Layer 5 of a small transformer language model trained on English Wikipedia (11 layers, counted from 0, width 128).
A neuron adds its activation times its output weights to the MLP's output. To switch it off is to set its activation to zero at one token and run the rest of the model.

Output weights of the MLP neurons that the questions are about. A number n stands for n times 0.0073.
n64: 1 0 -47 23 -21 17 2 -12 5 46 13 35 -21 4 -15 13 -9 14 7 43 -19 -14 7 -10 -13 23 -7 30 17 -18 2 -40 4 -12 -6 21 22 -27 47 34 25 8 33 3 -8 24 -9 27 -3 -4 -15 -31 20 0 34 -10 -66 18 -21 23 -25 -28 3 2 18 -19 61 -34 33 -2 -21 4 19 -18 -4 -22 8 22 -38 51 -4 24 -3 3 18 2 -2 35 48 -3 27 -10 21 -29 25 45 47 15 22 -8 -7 -12 -9 -36 -22 -18 -1 -28 -10 31 -11 -9 -1 -9 15 -8 48 13 -21 14 -16 -24 -48 -19 -27 -9 -49 -23
n105: 4 7 -27 26 0 -5 30 -3 -9 -22 -4 14 -19 5 -8 19 -14 -26 -17 24 -28 -11 12 -5 -42 0 -3 -4 17 -2 -4 16 19 30 -17 7 7 4 -4 -9 2 -10 -4 -1 -29 -20 -3 -11 -18 -18 -18 -7 16 -13 5 -1 15 3 4 34 15 1 11 -1 1 -14 -2 -21 25 -6 -1 19 -20 -11 -7 21 34 10 27 -41 -17 4 15 -4 9 -1 -3 -17 -8 -5 -23 -14 30 -7 -1 -16 13 -4 -6 -24 -32 -5 -2 32 -4 -3 21 -26 13 10 6 -12 7 22 23 -29 24 -42 27 11 -4 -8 -27 10 10 -28 8 3
n119: -42 -11 1 26 -24 -14 -18 9 -21 -23 -5 14 12 10 -5 -16 8 -15 -7 -16 20 3 23 1 48 -8 -11 2 6 -4 31 -9 -8 20 30 13 -28 -9 -36 -42 -24 24 5 15 12 11 41 5 19 -6 -15 6 34 -2 -12 25 14 17 11 47 8 31 19 -11 8 -20 12 19 -31 1 46 12 16 21 -6 -10 -24 27 -15 6 -11 -24 5 1 -25 -3 -23 -1 16 -2 10 -14 -22 -16 3 -10 -11 28 11 -2 -25 18 4 17 -24 1 -11 17 2 -12 28 27 13 12 -10 14 5 31 -9 -5 -18 18 31 10 16 14 -13 -10
n160: 11 6 7 6 9 -3 45 23 -8 21 10 -8 -1 4 11 12 -12 -44 7 19 16 -22 3 13 29 -30 -1 -5 -39 -13 1 21 21 32 -38 18 2 26 20 3 -14 -7 6 20 -38 10 -28 32 -6 30 -3 6 35 35 -15 22 22 -7 17 -28 -51 16 5 19 26 -38 -3 23 1 -32 -8 -5 34 18 52 11 -32 19 18 -41 -14 9 1 -31 -6 -8 -7 -24 6 17 15 1 -12 -15 3 1 -27 26 -17 -11 14 34 -21 -14 15 -8 0 -21 43 -7 -41 13 25 -41 6 11 46 -4 -34 -45 -42 -19 24 -13 -17 -23 -57 -25
n188: 16 13 -30 -45 32 0 -38 -32 -39 28 -19 21 -27 14 27 33 -7 -30 -30 -9 -7 -11 -1 5 -10 7 -15 -26 -2 14 -2 40 19 3 -42 19 85 -14 38 -40 0 6 7 29 -22 40 -38 -19 -25 -1 -10 -3 -29 -39 29 -1 18 -17 1 22 -19 -20 15 47 -4 34 24 27 29 -30 4 -16 -29 -10 47 10 37 -18 -28 4 1 20 -6 14 2 8 13 31 8 -28 -55 12 18 -11 -19 -5 22 -2 11 15 -4 15 7 -11 -2 -10 10 5 3 -18 -55 4 -5 -23 39 -9 -3 4 -18 12 22 20 8 25 11 -15 22 20
n244: 4 24 13 -6 -18 14 -8 11 -30 6 2 16 23 14 3 30 36 -16 -35 5 4 26 -8 -5 -1 4 4 38 -10 16 -15 13 1 -1 -7 -8 16 6 9 -17 -14 7 1 -30 -32 42 -16 11 15 -17 -13 -11 8 -1 19 31 -47 -5 8 56 32 19 -11 4 -10 -14 29 18 -14 -2 19 -32 17 0 -14 31 -3 7 23 -42 5 15 12 6 12 -5 -7 1 -3 -19 -19 -23 -4 13 -2 -4 -16 -26 -30 -20 30 32 2 -26 -30 -25 -23 -41 -22 14 -16 -2 23 30 -7 -12 -26 -26 -2 -6 -13 17 -13 28 16 -3 7 -6
n323: -31 4 12 -20 14 0 12 -12 -1 2 1 20 4 2 2 16 10 4 18 9 -26 9 -20 -14 -3 10 -1 2 0 -6 26 27 -10 -10 -22 -30 10 0 27 -3 -16 15 6 9 -20 -6 -10 1 12 -3 -14 -11 11 -17 -7 -15 18 -12 22 6 -32 19 -13 6 30 -18 56 13 -22 28 -3 -32 0 2 -8 0 15 24 16 21 -7 -6 41 -7 -8 -8 -46 10 -14 15 1 -2 4 2 -17 -1 2 29 21 17 15 -19 29 -5 -9 20 0 1 5 7 -11 -2 -20 0 -5 -22 -6 15 20 16 -10 13 -6 -7 -25 27 12 9
n332: 37 -23 29 -4 -46 -26 47 -27 -41 1 2 -14 45 12 19 26 20 9 -38 -59 0 -25 12 41 -8 42 2 -53 -1 -42 -52 -25 3 11 -34 3 4 -2 -48 60 11 48 -20 -30 -18 -35 -36 -12 19 -28 27 -43 9 29 -8 -70 -43 -20 -4 -46 -20 -23 2 0 50 14 -15 -2 -5 35 34 2 -7 -3 -43 -32 -9 54 17 -39 15 13 14 8 39 -18 37 5 -18 21 10 16 -57 -24 -23 -4 15 -24 -12 15 22 22 11 22 8 -26 20 28 26 -23 -10 16 3 -10 -18 10 -22 -42 -11 6 14 -9 4 11 26 27 -16 -34
n644: -29 -14 -13 -4 8 19 -19 29 -25 -6 10 2 7 34 -17 -8 -26 34 -1 -24 6 7 -11 -7 -18 -13 -33 13 -27 -6 53 15 16 4 -18 56 -14 1 9 1 6 -10 -14 -19 -3 53 -25 -2 -18 18 2 3 -9 22 -26 12 -3 -15 -22 44 -23 22 -21 29 10 -8 3 45 -8 3 -20 20 41 35 13 26 -12 -17 6 -1 -48 24 0 21 -2 -6 -3 -20 -4 9 -1 -17 -3 -6 25 24 15 9 3 -18 29 -8 -7 5 20 -2 21 10 8 42 5 -16 23 -36 -13 39 3 -59 -35 -55 -9 -1 -37 -27 10 4 23 14
n820: 4 12 9 7 -18 -20 15 -13 20 -13 2 8 -33 7 -32 4 14 -9 35 6 1 -1 21 10 -8 4 3 -11 2 15 7 1 17 -1 -6 15 -2 -24 -21 5 -21 43 -19 17 -26 -38 -6 -10 18 -16 49 -16 -13 -9 18 72 -23 17 24 -5 14 -22 3 15 -47 22 -24 2 -5 28 21 63 -13 -1 16 -19 28 17 -38 9 -11 18 -14 -18 20 41 21 -45 8 -24 11 -6 8 -9 2 38 -25 -9 1 7 -26 -24 -14 -25 -35 -2 9 5 -14 25 40 -11 4 -4 9 -30 -1 24 -14 -33 -45 -19 25 -11 13 -12 1 4
n834: 42 11 -23 8 -37 21 50 -10 -4 -24 -30 18 -14 25 5 31 36 -6 25 -7 1 -7 -12 -10 -19 35 4 5 4 -53 22 -38 12 40 35 -13 7 -53 -27 16 10 25 -41 23 -58 1 14 -24 9 -12 -18 37 -41 25 20 21 19 -11 33 16 18 12 -8 26 -42 -5 15 13 -36 44 -20 -22 11 11 -11 -9 -11 -4 -8 -10 26 13 -25 -10 -7 16 -27 -8 0 -32 -23 4 9 -8 -33 -58 -45 50 35 17 -9 -15 -20 -4 -29 -10 12 -18 -32 -53 55 42 -29 -1 3 9 18 -56 31 -7 36 -26 22 -7 -1 19 14 -28
n846: -32 -47 -1 14 13 26 10 11 9 -1 7 -5 -41 10 -14 -23 -74 10 5 4 -8 -5 20 30 -2 29 -16 29 6 -16 6 -2 -18 -44 -16 49 -26 -29 5 -17 -35 -55 13 16 34 13 10 -27 -5 17 -5 38 9 24 1 18 22 26 -41 -10 -33 -38 36 25 2 25 12 -30 8 -33 -49 -73 32 1 -31 19 -2 27 -9 -1 24 8 59 41 -39 23 47 28 -2 -15 -7 -18 -68 -16 -21 42 -29 51 -2 -43 21 -1 -20 49 16 32 -8 26 -6 10 18 4 -13 28 2 -2 -54 -11 57 18 -8 3 -2 -39 -26 6 -26 -38
n878: -34 39 -13 -16 1 -9 -16 46 33 -7 -5 -4 -9 -4 32 4 -1 9 -7 20 15 3 -23 -8 41 -2 -18 7 -13 10 3 -11 33 -19 -14 48 11 13 -27 -30 -32 0 10 10 -6 45 -41 21 31 -25 72 23 -35 -15 3 -10 7 6 -24 19 4 -66 61 -27 20 -39 11 25 61 -7 -3 55 6 -2 -13 6 -30 -61 30 2 18 -3 -34 -37 9 16 -38 -20 -11 31 -50 -19 -80 9 28 -2 4 -12 -10 -17 -95 -41 28 -3 1 -2 -28 -7 -6 22 -6 59 1 -22 26 0 21 21 -36 -11 -10 12 -18 -55 -18 -29 24 -55
n947: -20 11 -43 -14 49 42 -7 -22 -8 -18 -23 -31 34 11 23 38 15 -30 -18 -43 -2 -11 -29 39 -2 -16 -3 -20 -8 25 29 -23 -34 27 5 -7 0 11 -8 0 17 -17 -16 14 13 0 4 -6 13 6 -11 -45 7 -8 -9 30 -21 -32 -1 23 9 -18 -10 22 -1 25 36 14 3 -28 11 2 2 -40 17 -35 -24 10 -24 -10 -9 -34 -37 -31 -20 -16 -27 -32 -51 -3 -9 14 -25 29 1 -4 -10 -13 19 -8 13 5 8 22 25 18 35 5 -3 -14 -4 19 4 34 -6 1 1 -10 -25 -28 9 24 -11 -33 46 -32 35 22
n1018: 16 -40 6 45 -18 19 -24 -27 17 31 64 6 -3 -4 -36 -2 -23 -26 -7 27 10 -30 -83 -88 9 -9 25 18 43 25 3 -1 9 -80 16 84 -6 -36 14 31 10 14 43 -21 -57 -12 -19 -13 30 -8 34 -44 28 34 -6 4 -26 -40 -64 23 -38 8 22 -48 -2 33 -16 -36 25 23 4 32 14 -5 26 -13 -12 26 36 -9 -46 14 23 21 -34 -11 -32 19 -24 53 -22 -39 -10 0 -6 -9 42 27 27 -36 -39 21 46 12 5 -8 8 30 -5 -27 -29 54 -24 30 -37 8 12 5 -52 21 12 -4 -21 -4 -31 -43 -28 -10
n1019: 29 -4 23 4 15 44 -18 -6 -36 13 -39 -5 23 -37 -10 7 -14 1 -23 -19 -5 33 1 -31 30 22 8 -21 0 -2 -23 -10 -7 -22 -36 6 8 13 14 2 6 33 6 -2 -8 2 -17 -4 10 45 -6 9 20 19 -11 8 6 -11 2 -11 3 11 -14 41 34 14 -17 4 -23 -25 28 17 -7 -23 9 15 5 29 -45 1 4 7 -25 -19 6 11 8 19 -17 15 -15 5 30 -8 18 -38 17 19 -25 -3 -1 -15 19 -26 -31 15 20 -11 19 -3 15 -5 15 -4 44 -41 2 -20 -12 9 27 22 -11 2 22 -24 -38 -5

Each question names a token from some text and the token that comes next. It shows the activations a of the neurons there, in the order above. A number n stands for n times 0.03.

Then comes g, the gradient of the next token's log-probability with respect to the MLP's output, scaled to length 1. A neuron's effect is roughly proportional to its activation times (output weights . g). A number n stands for n times 0.0041.

"oss", then " in"
a: 0 -3 -1 0 28 31 0 0 -4 -2 0 -4 0 0 0 -4
g: 24 -23 8 -1 13 -7 -72 -23 -3 7 5 4 -28 -26 -30 48 -11 10 -1 -3 18 -5 -12 1 39 -3 11 -13 -2 -30 11 23 8 -21 -27 15 7 0 1 57 -38 -11 11 -9 -13 -43 21 -58 10 -15 -4 12 -30 -6 14 -30 22 9 30 -26 -2 -12 31 -21 7 -4 -2 32 25 -4 9 -8 8 10 -8 3 15 -11 -4 38 4 22 -1 -40 35 -17 15 33 -53 21 -7 -5 -12 12 4 2 24 27 -8 15 -17 -33 18 -5 2 -11 27 2 8 -13 -10 -3 7 12 16 -8 -12 33 -20 7 6 1 20 10 50 -23 -45 -13
Which neuron, switched off, raises the next token's probability most? n244

"so", then " known"
a: 0 -5 11 0 -1 -3 -1 -1 0 -1 0 -1 13 -1 0 -5
g: -27 -2 29 -9 -10 -12 8 -25 -13 -18 19 -13 -15 6 -12 -27 13 -34 -39 41 43 17 21 -8 -25 -32 10 19 6 27 -11 15 -5 -30 -40 8 -26 -3 4 30 38 -54 -7 7 -47 29 21 9 8 -31 -1 16 -29 2 -10 -20 -27 5 21 -24 22 43 -25 -32 29 23 -2 47 12 -23 -25 -14 1 30 -22 5 -8 1 -8 27 31 26 -11 4 7 -20 16 -1 -6 1 -1 39 -18 33 -3 -11 22 -30 9 -6 25 -19 36 -26 15 -3 -27 -1 8 -22 19 -1 -11 26 -2 -19 14 8 15 16 -4 10 22 -33 -16 -10 18 14
Which neuron, switched off, raises the next token's probability most? n119

"ign", then "oring"
a: 0 -1 -4 -5 -1 -5 -5 -1 -6 22 0 -1 0 -4 0 0
g: 22 1 -19 52 6 -1 3 -7 33 -23 19 17 -23 -2 -22 14 9 -24 15 -30 16 -19 -4 -10 -4 -42 38 -10 -1 -8 7 12 29 -42 24 22 -6 3 1 3 -55 24 -8 -43 3 8 12 22 -24 -19 -6 -3 -40 21 0 16 -28 -15 -17 9 13 16 0 25 8 8 0 21 -16 -19 40 12 15 -7 16 37 45 26 6 0 27 20 -10 34 -18 -23 0 -14 -29 8 -34 49 -13 30 14 -9 -23 5 16 1 5 8 -37 -8 25 -14 0 -36 -24 18 -19 -6 -9 1 -5 -16 -6 -23 38 -18 -40 30 -3 13 21 -30 -32 -15
Switching off which neuron hurts the next token most? n820

" occup", then "ation"
a: -5 -6 -4 -6 -5 -2 -1 0 28 -2 -3 0 -3 -2 0 0
g: -21 -16 6 -21 -2 37 38 31 5 -19 5 17 12 19 -8 -16 26 -3 36 8 -21 -24 -45 -3 -9 -56 11 3 -74 -17 5 -17 -30 0 -11 15 -21 16 1 -52 -25 24 -2 -6 8 0 -1 -16 -26 0 -2 -37 37 25 -17 -14 0 8 5 6 -4 21 -13 17 18 44 6 4 24 -15 -47 -32 -11 7 5 16 -38 -3 18 -16 3 -12 10 -15 29 18 -11 -9 -8 9 18 21 23 24 8 -13 -35 10 9 -8 -20 63 9 18 26 32 3 -8 2 3 15 -14 -26 11 46 12 -21 -1 -5 -22 7 32 -7 14 6 -8 -6 -4
Switching off which neuron hurts the next token most? n644

" S", then "her"
a: -1 -5 -2 -5 -6 0 -1 0 0 -3 -1 -1 -2 -6 0 -4
g: -18 -18 0 -13 8 6 15 -13 7 3 -19 -28 45 -6 -10 12 -17 -4 -35 -16 -33 18 -16 -22 -18 4 35 -41 -21 -14 -7 -9 13 27 29 -1 -3 54 -24 1 -38 -15 -29 21 10 27 -29 -1 21 26 -4 -4 6 -6 21 -13 -3 -25 -14 -1 -2 -5 12 53 -46 13 -4 20 -7 -43 18 47 -25 -7 -8 -46 3 30 -19 12 12 -2 27 -24 33 -4 -29 29 13 12 3 23 4 -21 -29 11 48 15 -11 -23 -9 -3 -20 9 -15 25 25 25 25 -23 -25 15 15 -13 20 46 8 18 -21 -27 17 -11 16 0 6 3 -14 3
Which neuron, switched off, raises the next token's probability most? n947

"ic", then " c"
a: 0 0 -1 2 -4 0 0 -1 -1 -3 -4 -1 0 -1 -5 -2
g: -15 1 -51 -16 2 7 -25 -31 -8 -9 -15 -11 -10 10 -37 -18 2 6 7 -1 -14 -4 -1 31 -16 28 12 -15 21 -8 -28 16 10 23 4 -38 0 -19 -20 11 3 -39 56 16 -29 5 -4 -48 -9 26 -11 29 10 11 13 46 17 -7 20 29 -13 -26 11 -23 -25 -6 23 3 9 -5 -8 31 -7 -40 11 48 0 -12 -3 15 50 20 -16 -16 -15 12 -7 7 19 -55 -15 13 27 -44 16 7 -15 -9 28 19 9 -19 -17 11 3 6 -16 -13 -3 34 -25 16 9 4 48 22 -22 -1 -1 38 -3 -11 23 -11 25 -31 12 -7
Switching off which neuron hurts the next token most? n1018

" r", then "ad"
a: -6 -1 -5 27 -4 0 -6 -5 9 -6 -6 0 0 -3 0 -5
g: -1 -3 -21 11 -22 -15 27 -4 -20 34 -33 9 8 0 -20 -2 37 46 14 -18 -2 20 -15 -20 41 -12 -3 4 -60 3 -21 10 -29 -3 3 -29 -53 23 -7 11 31 -22 -46 -27 19 32 -24 -10 -18 -8 25 -4 7 16 -15 45 7 30 -3 15 20 5 6 -27 -9 29 18 16 -35 -30 -6 -20 -25 16 2 8 -3 -24 -20 4 11 -15 -37 0 11 -25 10 19 -8 7 -14 20 34 -41 -6 22 -37 27 -2 23 19 16 24 0 -14 -11 15 17 9 29 -6 1 -18 -2 -31 -2 -6 -29 25 21 30 1 18 -1 -14 -16 36 28
Which neuron, switched off, raises the next token's probability most? n160

"tt", then "om"
a: 0 -2 -1 0 0 51 6 0 0 -4 0 68 -6 -4 -1 -6
g: 16 42 -3 2 7 -18 11 17 17 -9 -13 56 -29 -11 7 55 9 -37 -13 -34 30 46 20 -34 -13 -16 16 -1 -15 -8 -9 -37 -9 -3 19 1 5 -49 -31 -2 -4 3 17 -10 11 9 -27 -33 9 8 37 20 -15 -32 -10 -29 17 -13 -23 9 -16 -41 46 2 -18 -27 -1 -24 -29 36 -8 -9 8 12 -34 10 10 18 -27 12 26 44 -4 15 -27 -27 22 22 -20 -8 -4 24 -35 12 -3 17 -17 8 -7 -22 14 3 8 -5 14 -14 0 17 -43 -2 0 37 -9 -3 2 22 28 10 6 -9 41 5 9 15 -16 2 -2 9
Switching off which neuron hurts the next token most? n846

"alt", then " a"
a: 0 -1 -5 -3 -5 -6 -2 -4 -4 32 -1 -4 -1 2 -3 -5
g: 0 -1 -17 -9 -15 21 -2 -21 43 -2 -10 17 -1 -3 -3 -18 6 14 20 0 13 31 -22 -13 43 -7 34 -27 -13 5 -3 -17 -13 9 22 -45 -10 15 -4 31 6 1 66 -7 -6 25 -1 -16 7 -8 28 -2 -31 -6 -40 6 -6 21 -8 9 -16 -34 6 -2 -31 -6 18 -21 25 25 31 55 -30 -46 3 0 -4 -12 -36 11 9 5 6 15 9 30 -5 12 -37 -22 16 8 -8 4 -60 21 5 -10 4 30 -30 -6 -10 -20 13 11 -54 -24 25 28 19 15 -21 -5 -4 26 3 28 -25 13 -35 -19 16 3 2 -13 -18 27
Switching off which neuron hurts the next token most? n820

" the", then " J"
a: -6 -5 32 -1 -1 1 -6 -2 -5 -4 2 -5 -3 -4 0 -5
g: 5 -11 -16 15 -25 22 35 -22 16 20 12 -32 -20 -28 33 15 8 -18 9 4 -12 -18 17 16 -23 24 2 -14 41 1 29 -27 -2 -16 18 -27 -27 -8 -14 2 2 -18 31 41 -14 -11 -9 -8 -5 28 18 -1 26 -21 0 1 3 -1 14 -18 6 3 0 6 -38 -15 3 3 5 3 48 15 8 48 -17 15 -18 25 -25 8 -5 -7 0 -19 -25 10 -94 15 -6 -67 -9 -18 3 -9 -15 24 6 11 -13 9 0 20 -37 10 -28 -19 -1 2 11 39 -11 2 20 9 -30 36 -38 27 21 -5 7 -20 1 14 18 16 28 -1
Switching off which neuron hurts the next token most? n119

"im", then "id"
a: 0 -4 -5 21 -3 21 -1 0 -3 -6 0 0 0 0 0 -2
g: -19 39 28 37 12 21 -64 14 -11 -1 -8 -42 33 -1 -30 32 -17 -4 -10 12 -17 -26 -22 12 -45 16 -6 -17 -19 15 -4 4 -12 -3 -3 -11 37 -10 -43 -20 -11 21 -7 -16 19 18 -3 48 13 17 -21 6 6 9 9 4 3 14 -28 8 8 -20 -1 -18 -20 -12 34 37 -17 17 7 -33 5 -1 -16 0 -11 -19 31 16 33 -8 0 4 17 2 23 9 -11 14 2 -9 32 -12 64 31 37 -20 3 -9 -16 -15 16 -16 -35 -30 31 12 10 -27 31 15 3 -5 -32 -13 15 -17 -36 9 -4 -33 9 -15 13 -22 15 -9
Which neuron, switched off, raises the next token's probability most? n160

" f", then "ron"
a: 28 -6 8 -2 -3 -3 -6 0 23 -1 12 0 -2 -4 -1 -5
g: 8 2 9 25 9 -14 -23 14 1 27 -2 -20 -24 12 4 -33 -33 9 -57 -12 -3 5 9 33 -9 17 8 0 17 21 4 -10 0 1 -4 -33 23 -19 -22 22 -38 -31 -27 2 34 35 5 8 -5 16 15 11 -16 -8 -8 -8 9 21 -30 -11 -19 17 18 -26 -9 -3 -3 5 -7 -18 -10 16 -4 5 13 -29 -23 39 28 34 13 41 9 17 -3 24 8 -2 39 -21 -43 24 10 -43 -18 55 21 2 -23 -2 -12 -40 21 -37 41 16 -26 2 -29 32 6 33 20 -24 -10 -6 0 -30 26 23 -16 -17 32 -17 -24 -11 -6 -18
Which neuron, switched off, raises the next token's probability most? n834

".", then " F"
a: -3 -5 -6 -1 -1 -2 -2 -2 -1 -4 17 0 0 -5 -3 0
g: 9 -57 -21 12 17 26 -14 -36 -3 -13 45 5 2 18 -14 -8 45 1 -22 8 34 -5 -12 -26 12 -2 22 10 45 -16 13 9 0 27 -16 -20 26 -60 -24 14 15 -13 37 5 -7 12 8 6 -17 -19 2 -28 7 28 19 6 -31 -16 5 -28 -8 -19 9 6 -13 37 19 -9 -17 -30 -11 -7 22 -3 4 21 18 17 5 -7 16 57 43 -2 -30 14 -25 -16 -44 -17 -30 -23 -29 14 -30 5 -36 20 0 10 6 -18 7 3 42 -30 7 -2 -34 22 -4 27 -3 14 -5 15 -9 12 16 33 -7 -19 -20 -11 0 14 -17 5
Switching off which neuron hurts the next token most? n834

" that", then " f"
a: -3 -4 -4 -3 -4 -4 -3 -4 -3 -3 39 0 0 -4 4 0
g: -19 7 -3 -17 5 5 -12 1 -12 16 -48 1 -26 -27 28 -26 -2 -10 5 28 37 1 52 -1 10 5 -14 25 9 -5 -10 -23 11 5 -18 -8 -33 -20 -6 -33 26 49 5 24 -20 -7 9 55 -2 -19 -15 4 -12 -14 42 21 9 19 -3 -23 -23 -4 14 -14 -21 -25 14 -22 -30 43 12 19 -14 18 18 -37 2 -22 21 13 30 -1 -9 -5 8 42 -39 -12 8 -8 17 -11 37 -27 12 10 -32 11 38 19 29 -9 9 3 -2 -18 -32 2 33 7 34 10 -17 26 5 -18 -25 -41 -21 -29 -27 -9 -19 20 4 -3 29 -15
Switching off which neuron hurts the next token most? n834

"-", then "m"
a: 0 -4 12 -6 0 0 -6 0 -4 -5 -6 0 0 -6 0 -6
g: -17 -9 -18 18 -24 23 8 7 -52 -2 -66 -4 -26 -1 -7 16 12 49 -21 4 1 7 10 27 -27 2 37 42 0 -12 20 10 -27 -7 -14 10 -4 9 -22 -30 -26 23 -34 40 -1 9 4 -5 -9 17 -12 -24 -20 20 9 23 6 28 22 -3 -6 -9 21 -20 -32 -19 26 26 -36 -25 -5 15 12 -9 -2 7 -20 -32 1 -7 20 7 13 13 -37 8 -4 35 9 -28 -25 6 -13 9 1 9 30 -30 -8 8 -2 -32 5 -18 19 -12 21 20 -42 25 12 10 -33 57 33 -4 -29 12 -6 37 9 -5 -27 35 7 -5 13 -1
Switching off which neuron hurts the next token most? n160

"ust", then "ody"
a: -4 -1 5 -6 0 -5 0 -1 59 -4 -4 0 0 -1 -6 0
g: -9 -10 8 -12 -10 0 38 3 -23 20 -22 8 -19 21 -17 -1 -5 24 4 -46 -4 -39 12 35 -26 55 8 -12 10 -17 -10 20 -42 -13 -13 -11 -23 -9 -49 18 6 25 16 2 -19 11 -1 -16 23 -19 18 9 14 -18 14 25 -24 31 22 -12 32 -9 0 -11 -30 -6 6 -14 18 -4 -39 -31 -6 44 9 18 9 0 -32 -39 3 17 -16 2 -17 -10 -3 28 6 40 38 37 44 -14 -14 14 18 25 7 52 22 -23 3 11 -11 1 3 2 -8 -13 -8 4 14 29 -30 -19 -6 2 -37 6 -6 -11 -51 -14 35 5 -14 -10
Which neuron, switched off, raises the next token's probability most? n644

"oss", then " when"
a: 0 -6 -1 0 18 29 0 0 -4 2 0 -4 0 -1 0 -3
g: 19 -16 -21 -53 -34 -5 -6 -1 -22 11 -10 14 2 -7 3 -1 -16 -4 46 34 15 -19 -11 24 35 36 -36 -6 -14 13 -20 39 20 9 -33 -15 -37 -33 -8 -23 -14 20 5 32 -11 -34 16 -24 -15 14 33 -11 -22 26 -3 3 -32 2 10 -7 -27 -7 0 -1 9 11 47 -3 12 11 1 -40 17 8 6 -17 -31 1 7 -6 23 -5 25 54 37 2 26 -4 43 -4 36 -3 22 -13 -15 -9 6 7 -9 28 6 -17 0 -5 2 -32 -8 5 -2 12 -15 -1 -15 -16 18 -34 11 -13 -10 50 -16 -41 20 29 11 5 -44 -1
Switching off which neuron hurts the next token most? n188

" a", then " cost"
a: -4 -6 -5 -1 0 -1 -2 -2 -1 -1 -3 -5 0 -4 -2 54
g: 20 -28 18 -14 11 21 -10 24 -2 -12 -11 -9 10 22 5 -28 -1 -17 -17 -2 7 18 40 -14 -34 -26 14 13 12 0 5 4 1 21 -28 -48 27 21 44 2 7 -6 18 -4 41 -16 -2 18 33 -26 -2 -19 3 -9 -36 4 -10 -12 28 6 6 11 -27 17 12 20 -5 41 33 10 -10 22 -1 -8 -5 32 -7 7 -62 44 19 17 -38 -19 6 -21 -3 10 11 -6 -22 -21 -8 -12 21 6 -6 5 31 -32 -8 -11 9 -16 -30 -42 12 2 -10 31 -33 -1 8 1 -16 -15 35 -7 38 -31 -3 25 -5 -1 -13 22 -73 -15
Switching off which neuron hurts the next token most? n1019

"let", then "ch"
a: 0 -3 -1 0 -2 0 -3 0 -1 -1 -3 0 17 -1 -3 -5
g: -31 0 -22 16 -1 -49 -37 2 -48 -9 -4 -26 -24 -8 -29 18 5 -3 8 -24 -55 -13 -13 -4 33 0 25 -45 -20 -7 -12 16 7 -1 20 21 -9 12 24 -38 -22 -21 15 -20 11 10 -6 -5 -26 4 -18 2 11 15 23 5 -8 38 5 25 -19 4 28 -2 -22 -32 0 21 9 25 1 25 38 20 35 -18 10 8 35 7 19 -28 19 31 6 15 9 -25 -18 -5 -37 27 -18 -19 -36 21 -11 -16 13 22 -17 14 20 21 2 -20 4 9 42 20 -36 -6 17 39 13 -9 13 24 -6 -5 12 -13 -54 -7 5 19 12 30
Switching off which neuron hurts the next token most? n878

"ing", then " the"
a: -5 -2 -6 -3 -2 -1 -1 -4 -2 -6 0 0 -1 -4 57 -1
g: 29 28 -29 -24 -18 20 -15 -27 10 4 32 -4 -10 3 0 25 27 -5 -8 -11 -15 59 -66 -5 -2 9 -12 -44 5 17 44 -17 -14 -30 3 10 -29 -6 -22 -7 -7 17 19 -11 -34 -2 -2 23 -24 -6 -16 23 -29 -23 0 -25 -20 -12 -34 -13 -21 -11 33 25 -6 -19 -8 24 16 9 0 61 3 -3 8 -4 21 27 -35 23 -33 5 15 -28 -2 27 8 23 30 -2 3 -3 2 4 -32 15 0 -15 -16 10 -3 24 -11 2 13 27 -13 34 -30 31 16 21 -21 -37 4 27 26 -18 -2 26 -12 -15 9 27 -20 20 -19 12
Switching off which neuron hurts the next token most? n1018

"om", then "ans"
a: -4 -2 -3 -4 0 0 23 0 0 -5 0 -4 -5 -1 -1 0
g: 21 23 27 -21 51 1 5 18 0 -10 -11 20 31 -4 -23 -7 20 23 12 39 -10 7 6 -18 0 26 19 0 40 -8 -3 -6 -9 -24 -60 9 22 -4 0 11 -1 26 -19 14 5 28 -3 -46 35 18 -3 14 8 -5 -45 20 -11 -5 -12 -8 0 4 -17 -13 29 29 1 -21 -7 -21 -36 -38 -25 -10 -21 -30 8 -12 31 6 -25 22 -9 32 -47 -10 4 22 -32 52 14 4 -1 -24 0 -23 34 14 -21 8 -28 -11 35 -25 17 0 -11 7 -23 32 -2 28 -12 4 -16 1 13 -25 21 -29 12 -34 -8 19 -40 -15 -6 3
Switching off which neuron hurts the next token most? n323

",", then " K"
a: -2 -6 -5 -5 0 -5 -5 -1 -3 9 5 0 0 40 -1 -3
g: -6 -15 -10 25 -14 -7 36 -17 -14 -15 23 -24 -21 -23 2 -33 1 -20 -39 -33 -1 5 -9 5 10 -6 -11 -21 28 -5 8 6 28 -20 16 3 -41 13 -1 19 0 20 -4 -10 2 -18 -23 18 -18 5 11 -3 -20 24 25 11 -2 0 -32 -22 -9 13 -2 8 -8 9 22 52 -15 -14 -5 16 -29 44 -7 10 3 -6 -12 -14 -25 12 33 -1 -4 13 -44 -5 -13 -68 36 -5 -35 39 8 1 -14 19 18 10 0 39 -20 53 -5 11 -3 -29 29 -25 -33 22 -2 16 -16 31 9 25 1 -28 19 -29 -9 26 7 14 55 30
Switching off which neuron hurts the next token most? n947